Layer 2 of a small transformer language model trained on English Wikipedia (13 layers, counted from 0, width 64).
A neuron's activation on a vector x is GELU(gate . x) times (in . x), where the dot is the dot product.

Input weights of the MLP neurons that the questions are about. A number n stands for (n - 500) times 0.00048.
n27 gate: 687,629,556,603,529,664,389,550,403,613,756,690,240,305,385,524,505,144,459,242,620,220,186,360,829,297,296,273,519,418,734,458,871,357,467,472,266,405,459,641,651,383,547,481,557,423,471,284,525,303,793,685,474,609,491,514,562,253,443,558,639,386,438,461
n35 gate: 407,392,416,549,412,612,670,560,688,500,277,381,557,777,564,635,129,603,345,342,262,863,466,591,361,745,500,561,898,385,329,631,389,573,391,556,653,371,738,301,614,402,656,616,599,669,302,744,696,431,549,685,449,554,439,254,395,430,325,495,500,263,386,457
n71 gate: 560,490,565,563,553,546,505,299,285,216,564,544,551,845,885,685,245,495,396,710,542,422,652,576,520,38,329,533,673,736,411,532,377,437,393,602,688,642,446,500,302,551,435,664,375,490,695,538,790,413,227,469,353,510,611,546,838,307,659,476,466,528,575,329
n94 gate: 358,676,538,478,374,579,907,522,446,491,202,584,408,665,615,319,383,446,128,478,325,496,431,590,669,286,761,770,585,474,585,383,545,264,665,433,552,504,422,387,321,529,508,384,424,461,565,466,351,465,379,434,528,434,379,525,424,415,656,375,496,669,837,371
n98 gate: 315,851,247,599,340,428,514,366,549,472,496,107,236,421,566,523,674,648,553,314,633,509,343,472,533,469,600,645,641,440,569,468,713,505,514,441,459,433,592,709,307,491,218,264,713,393,579,670,273,519,561,363,337,448,401,638,262,254,637,454,795,345,633,264
n103 gate: 543,685,509,631,621,587,817,574,465,452,390,500,403,529,314,281,563,399,260,427,439,518,452,519,141,368,270,537,608,822,397,134,272,369,271,579,678,436,491,518,482,149,561,486,444,634,476,405,738,243,543,782,713,368,338,716,726,609,584,710,456,556,623,476
n115 gate: 495,318,603,412,329,486,470,406,180,852,737,231,557,306,863,264,618,505,523,515,653,495,471,384,614,585,624,698,339,462,343,364,246,436,377,608,532,555,926,600,336,477,566,509,354,510,674,318,741,633,534,310,490,475,425,398,824,610,533,544,792,533,443,399
n119 gate: 622,370,510,655,510,701,511,599,254,788,578,621,495,433,848,688,395,353,543,724,751,672,444,485,641,259,479,505,350,288,280,638,271,366,350,589,260,542,587,591,409,342,614,520,594,505,332,596,815,273,695,622,516,292,461,769,550,897,630,296,688,625,248,176
n153 gate: 286,324,500,492,589,276,612,521,391,565,565,360,633,528,530,544,372,512,394,291,172,496,612,628,401,619,578,527,645,552,559,632,546,402,429,636,421,570,284,541,496,632,696,696,582,696,532,317,642,589,758,509,232,447,325,369,405,142,473,464,323,567,456,484
n225 gate: 494,627,516,604,664,552,562,411,455,598,624,867,338,516,546,452,672,562,382,323,324,204,790,441,589,393,506,516,389,826,723,458,371,391,347,411,92,944,612,404,541,662,542,635,652,225,559,436,451,451,842,636,368,302,829,598,107,595,489,408,577,595,751,71
n27 in: 577,594,453,751,716,589,349,744,449,578,948,520,422,451,417,476,505,83,578,495,510,280,220,360,789,468,281,320,448,390,719,768,723,466,490,472,346,545,665,386,619,566,718,481,599,413,369,235,318,431,690,489,417,500,505,542,529,440,120,451,659,452,428,408
n35 in: 500,405,490,369,328,634,709,373,722,672,307,383,704,676,480,531,437,639,402,379,673,917,336,403,723,806,548,460,803,485,399,495,500,646,404,615,432,574,398,278,568,365,978,782,686,469,495,745,741,537,334,528,495,479,655,604,388,35,485,593,373,434,261,331
n71 in: 645,535,638,525,619,368,607,359,618,208,585,677,726,806,677,647,206,382,305,590,631,467,437,588,434,403,299,557,591,850,307,429,486,480,692,490,634,954,319,560,347,495,404,716,371,461,598,651,590,271,411,650,479,540,300,618,852,525,683,839,485,510,544,398
n94 in: 359,397,616,794,328,398,596,675,630,528,336,728,752,380,662,385,453,584,273,486,200,571,605,720,713,272,481,603,234,518,378,357,465,477,676,357,621,505,596,246,291,536,397,354,496,523,151,450,327,547,370,465,657,368,424,443,414,242,572,261,443,662,686,436
n98 in: 671,653,335,403,505,587,391,598,652,551,707,325,350,570,738,280,589,510,505,679,278,471,206,555,737,638,536,627,721,302,279,539,457,292,539,315,582,691,500,767,595,699,798,337,563,405,390,604,556,327,485,51,670,352,456,784,544,739,500,315,218,259,500,301
n103 in: 426,647,428,604,641,509,924,429,437,542,527,486,470,542,355,357,543,733,311,699,468,344,315,565,428,362,367,541,614,729,400,257,354,500,482,360,510,591,531,491,382,298,541,304,577,690,616,321,552,307,439,764,702,595,167,607,682,842,768,704,272,545,679,546
n115 in: 382,601,647,351,443,596,490,393,589,935,695,578,515,281,666,472,646,664,401,369,593,468,533,265,451,563,830,477,282,547,574,454,296,390,509,440,645,729,697,824,656,408,597,309,537,543,453,514,610,567,552,645,500,737,321,455,858,628,732,462,815,291,402,467
n119 in: 794,480,509,529,602,578,589,574,374,703,629,559,485,577,691,462,464,394,232,618,424,611,367,581,598,416,657,706,613,405,194,802,459,383,237,700,290,574,763,419,256,468,388,555,659,543,548,652,393,126,495,526,429,250,412,647,373,873,406,356,804,397,391,324
n153 in: 212,183,659,566,351,421,458,307,294,632,304,382,623,512,391,427,443,437,461,362,339,484,545,728,336,613,575,664,664,346,681,643,766,521,404,571,325,555,446,446,542,611,568,645,635,643,565,399,616,616,677,679,200,604,500,512,299,326,524,549,358,436,552,463
n225 in: 585,637,427,505,598,500,667,291,534,413,706,876,212,473,627,404,701,308,297,352,325,185,633,596,467,346,511,731,447,633,706,380,315,489,400,245,235,787,668,339,333,749,469,562,469,334,596,356,505,707,662,764,375,319,765,670,268,650,390,500,511,816,802,121

Each question shows a token from some text and the vector x that enters the MLP there. A number n stands for (n - 500) times 0.0098.

"ion": 380,696,449,558,510,301,439,355,627,573,420,359,295,464,417,800,490,678,274,615,749,489,356,496,407,330,686,523,617,280,606,509,606,410,705,456,394,693,609,425,678,470,478,512,644,309,479,351,457,580,494,499,472,624,366,454,405,518,663,435,279,492,508,555
Which two neurons fire most, strongest first? n98, n119

"es": 251,735,429,586,212,249,631,420,629,503,591,367,417,472,387,375,447,418,443,604,533,471,375,488,531,215,586,535,573,687,635,499,590,446,474,440,295,678,452,766,695,630,614,638,576,415,309,694,449,649,541,610,409,496,508,342,622,525,594,534,371,552,531,808
The neuron with the highest activation: n153

"i": 322,773,381,523,367,570,497,474,396,561,574,423,698,664,598,530,479,376,530,492,684,379,470,382,482,474,428,357,263,470,500,510,554,671,439,580,612,732,625,650,437,613,433,498,706,532,495,775,550,491,397,572,600,435,594,662,422,771,676,693,318,533,255,654
Which three neurons fire most, strongest first? n119, n71, n94

"ro": 211,449,556,490,669,461,557,508,567,297,522,580,627,124,479,435,509,530,425,431,779,355,499,695,577,349,468,450,640,372,726,428,497,825,418,575,237,678,757,629,512,401,511,577,487,410,574,524,399,519,468,565,360,344,457,550,413,666,685,455,338,539,468,605
Which neuron fires most, and how strongly? n225, at about 1.4

"on": 198,398,547,568,366,493,531,388,479,566,736,455,396,408,412,624,418,587,282,425,595,287,575,502,608,314,530,713,590,544,588,464,540,555,476,490,416,604,616,519,593,495,371,565,540,311,224,561,319,624,550,379,524,801,378,665,533,756,629,756,610,476,325,546
The neuron with the highest activation: n115

" p": 480,440,529,604,618,515,731,568,608,478,457,482,391,501,523,402,563,593,341,600,742,418,699,587,569,798,561,531,221,351,679,441,757,631,602,665,714,573,517,594,502,763,474,568,487,276,316,651,502,524,356,752,416,534,414,465,204,597,564,398,506,549,532,600
The neuron with the highest activation: n94

"5": 593,492,447,530,432,529,599,429,599,424,723,326,739,214,602,566,519,347,250,501,735,304,373,363,546,544,643,373,576,616,442,406,511,420,542,787,557,530,510,584,513,464,549,509,680,508,655,604,385,431,394,500,315,795,541,713,400,380,549,347,515,645,472,487
Which three neurons fire most, strongest first? n27, n115, n71

"o": 192,660,518,482,465,534,521,464,510,585,467,589,524,386,432,514,453,456,549,637,716,145,547,433,671,493,553,628,554,380,482,546,743,585,533,550,298,864,695,810,344,432,316,482,628,519,442,537,559,585,516,462,465,623,475,632,484,411,652,693,426,465,511,625
Which three neurons fire most, strongest first? n115, n27, n225

"s": 356,585,496,468,556,457,695,279,562,715,545,295,434,344,380,501,420,487,476,586,549,349,340,665,643,307,639,431,539,651,559,684,741,662,504,638,400,714,598,465,523,673,244,400,644,340,363,373,490,430,388,699,258,505,500,522,710,585,604,470,524,591,439,470
The neuron with the highest activation: n27

"is": 348,609,458,657,403,606,528,403,521,646,572,619,439,169,395,417,312,607,491,619,610,561,355,448,636,445,537,408,261,348,477,558,549,410,621,425,60,624,611,704,671,676,580,422,493,345,494,587,480,542,380,532,321,442,403,533,566,647,639,537,275,782,437,465
Which two neurons fire most, strongest first? n27, n225

"p": 199,565,591,744,706,439,684,479,449,557,458,408,462,423,356,357,521,444,536,607,868,625,388,343,561,372,553,343,372,679,469,325,646,456,471,496,384,663,649,461,439,797,404,548,522,329,412,671,644,517,376,573,584,600,468,601,570,558,403,450,320,447,485,617
The neuron with the highest activation: n103

"b": 344,519,551,646,765,607,586,568,407,566,504,445,405,467,458,373,303,251,543,738,677,409,510,457,610,361,736,476,561,756,554,510,322,636,636,360,422,774,614,627,472,658,451,445,490,399,162,471,538,388,415,582,451,606,703,604,377,673,598,507,442,382,395,598
The neuron with the highest activation: n225

"t": 417,588,563,576,524,367,613,361,695,497,376,386,323,294,488,422,608,654,458,566,742,427,483,334,559,197,516,505,466,605,549,460,404,708,460,665,379,731,664,635,374,674,499,519,753,449,359,596,299,489,595,673,520,553,418,711,655,525,412,501,465,506,238,567
Which neuron fires most, and how strongly? n225, at about 0.46

" A": 401,667,343,562,585,539,610,544,494,242,541,261,486,300,535,460,670,703,386,751,454,510,382,539,634,568,592,496,315,635,574,556,692,781,454,656,511,624,432,462,427,552,713,482,472,343,367,601,583,498,439,608,429,727,469,560,291,559,722,458,630,536,423,581
Which neuron fires most, and how strongly? n98, at about 0.21

" ": 444,532,555,677,481,712,743,661,700,368,659,414,486,616,367,479,708,584,470,673,648,595,519,406,644,571,659,558,325,429,698,448,550,576,675,580,520,492,430,646,387,525,437,609,650,284,512,525,649,510,376,604,393,529,457,675,454,567,760,452,575,460,306,618
Which neuron fires most, and how strongly? n153, at about 0.11

" f": 611,355,523,673,687,431,711,465,670,352,532,434,354,486,614,362,635,506,438,599,654,619,606,486,565,545,511,460,324,355,540,651,626,624,586,652,689,734,535,520,431,716,356,595,589,394,424,678,539,510,349,740,390,666,566,512,151,551,610,518,479,561,441,497
Which neuron fires most, and how strongly? n225, at about 0.44

"er": 256,629,604,474,604,623,488,454,464,426,522,498,503,519,734,369,458,415,436,666,546,396,302,453,557,264,607,359,406,421,419,357,548,625,769,497,664,565,531,706,860,584,511,568,585,446,357,595,272,628,472,623,461,618,336,728,373,721,538,505,545,569,380,687
Which neuron fires most, and how strongly? n35, at about 0.19

"y": 131,517,536,637,582,618,526,235,534,437,483,493,507,329,437,481,379,387,313,576,442,422,336,512,558,322,682,340,314,481,546,498,616,657,399,628,560,462,685,661,261,357,501,605,704,471,491,631,451,448,617,561,453,590,578,421,567,801,697,593,498,595,354,461
The neuron with the highest activation: n119

"-": 334,639,595,675,582,477,573,458,708,475,583,330,669,566,389,321,726,533,468,696,685,292,472,462,598,781,555,464,534,593,710,408,462,429,509,593,499,492,505,533,654,386,463,620,706,401,703,390,450,473,373,703,585,681,570,596,470,739,672,354,502,441,374,659
Which neuron fires most, and how strongly? n103, at about 0.66

")": 515,413,480,262,390,407,712,440,666,492,495,555,520,365,665,680,739,706,504,799,729,452,409,548,501,338,635,468,336,607,620,480,636,512,635,540,621,520,476,709,415,397,360,559,486,530,406,482,606,417,508,393,569,631,447,391,466,789,618,565,133,435,416,369
The neuron with the highest activation: n27

"im": 365,510,341,616,534,409,458,267,496,439,668,454,583,226,392,528,522,565,386,652,569,723,411,346,365,290,673,484,458,412,582,490,643,532,397,490,240,669,478,612,497,623,396,572,463,543,395,680,582,710,444,780,609,691,246,756,595,772,504,573,387,519,518,715
Which neuron fires most, and how strongly? n103, at about 0.21

"\n": 425,418,699,529,515,480,448,316,574,461,492,533,541,545,508,431,580,638,323,552,696,418,497,659,485,566,641,416,385,670,667,682,575,582,684,551,322,518,419,541,433,688,512,737,578,503,614,471,767,390,449,216,573,677,443,669,397,408,756,449,414,502,262,722
Which neuron fires most, and how strongly? n153, at about 0.6

"ing": 366,487,453,543,595,524,567,456,779,599,481,289,411,521,351,494,420,559,605,670,479,471,301,662,419,282,655,287,710,491,416,522,680,469,626,381,385,751,588,649,526,549,275,554,518,469,439,670,232,794,575,407,325,555,457,562,352,543,580,609,485,583,304,629
Which neuron fires most, and how strongly? n98, at about 0.72

"e": 253,781,522,374,449,448,571,500,449,487,567,421,415,461,518,405,423,440,485,658,634,452,463,364,556,385,598,370,345,450,688,468,590,323,671,510,516,769,581,561,347,476,435,864,539,489,295,785,365,415,623,558,358,597,406,573,630,390,742,417,438,463,417,631
Which neuron fires most, and how strongly? n71, at about 0.33

"g": 288,570,487,542,732,540,399,594,485,519,454,377,370,438,378,476,420,394,260,415,741,374,529,266,463,324,707,530,558,483,616,501,683,595,548,544,473,751,485,592,402,537,535,461,516,760,590,574,385,427,304,457,416,734,567,386,670,622,515,354,531,407,283,775
The neuron with the highest activation: n27

" w": 545,272,532,620,618,408,776,496,706,379,496,251,458,588,484,393,410,568,231,559,643,636,566,439,669,660,616,515,500,270,448,660,646,670,608,616,712,727,449,447,609,584,415,646,591,374,466,726,656,500,436,525,466,549,378,415,370,481,570,529,543,456,268,521
Which neuron fires most, and how strongly? n35, at about 4.8

"ag": 326,579,448,622,596,350,450,553,463,475,597,329,530,394,388,458,196,311,513,265,822,512,518,350,472,195,714,502,688,434,443,441,596,543,596,556,357,790,459,526,466,637,367,504,489,644,372,470,488,418,565,729,468,723,297,488,413,426,614,596,283,616,476,500
Which neuron fires most, and how strongly? n153, at about 1

" M": 468,724,474,627,513,670,579,577,700,304,525,352,544,417,422,504,459,628,470,747,607,486,585,546,541,834,574,581,336,523,651,548,672,639,527,629,548,567,458,614,435,646,558,549,492,495,341,721,624,493,444,779,630,750,263,719,307,557,622,503,647,478,451,389
Which neuron fires most, and how strongly? n35, at about 0.23

"r": 256,319,609,445,463,693,577,380,694,336,581,373,526,281,541,482,510,455,575,444,586,434,557,397,627,452,634,325,664,408,585,309,591,635,451,433,441,839,569,514,407,633,814,358,530,455,618,634,333,527,447,603,565,531,391,698,597,633,675,501,407,676,406,590
Which neuron fires most, and how strongly? n115, at about 0.2

"a": 256,661,328,497,523,599,491,449,457,355,671,483,693,454,407,469,677,464,426,561,595,422,590,389,575,408,631,542,369,491,623,663,623,663,659,586,469,662,645,602,526,584,279,484,663,665,354,788,342,526,471,610,510,460,368,850,452,472,676,518,260,522,431,572
The neuron with the highest activation: n98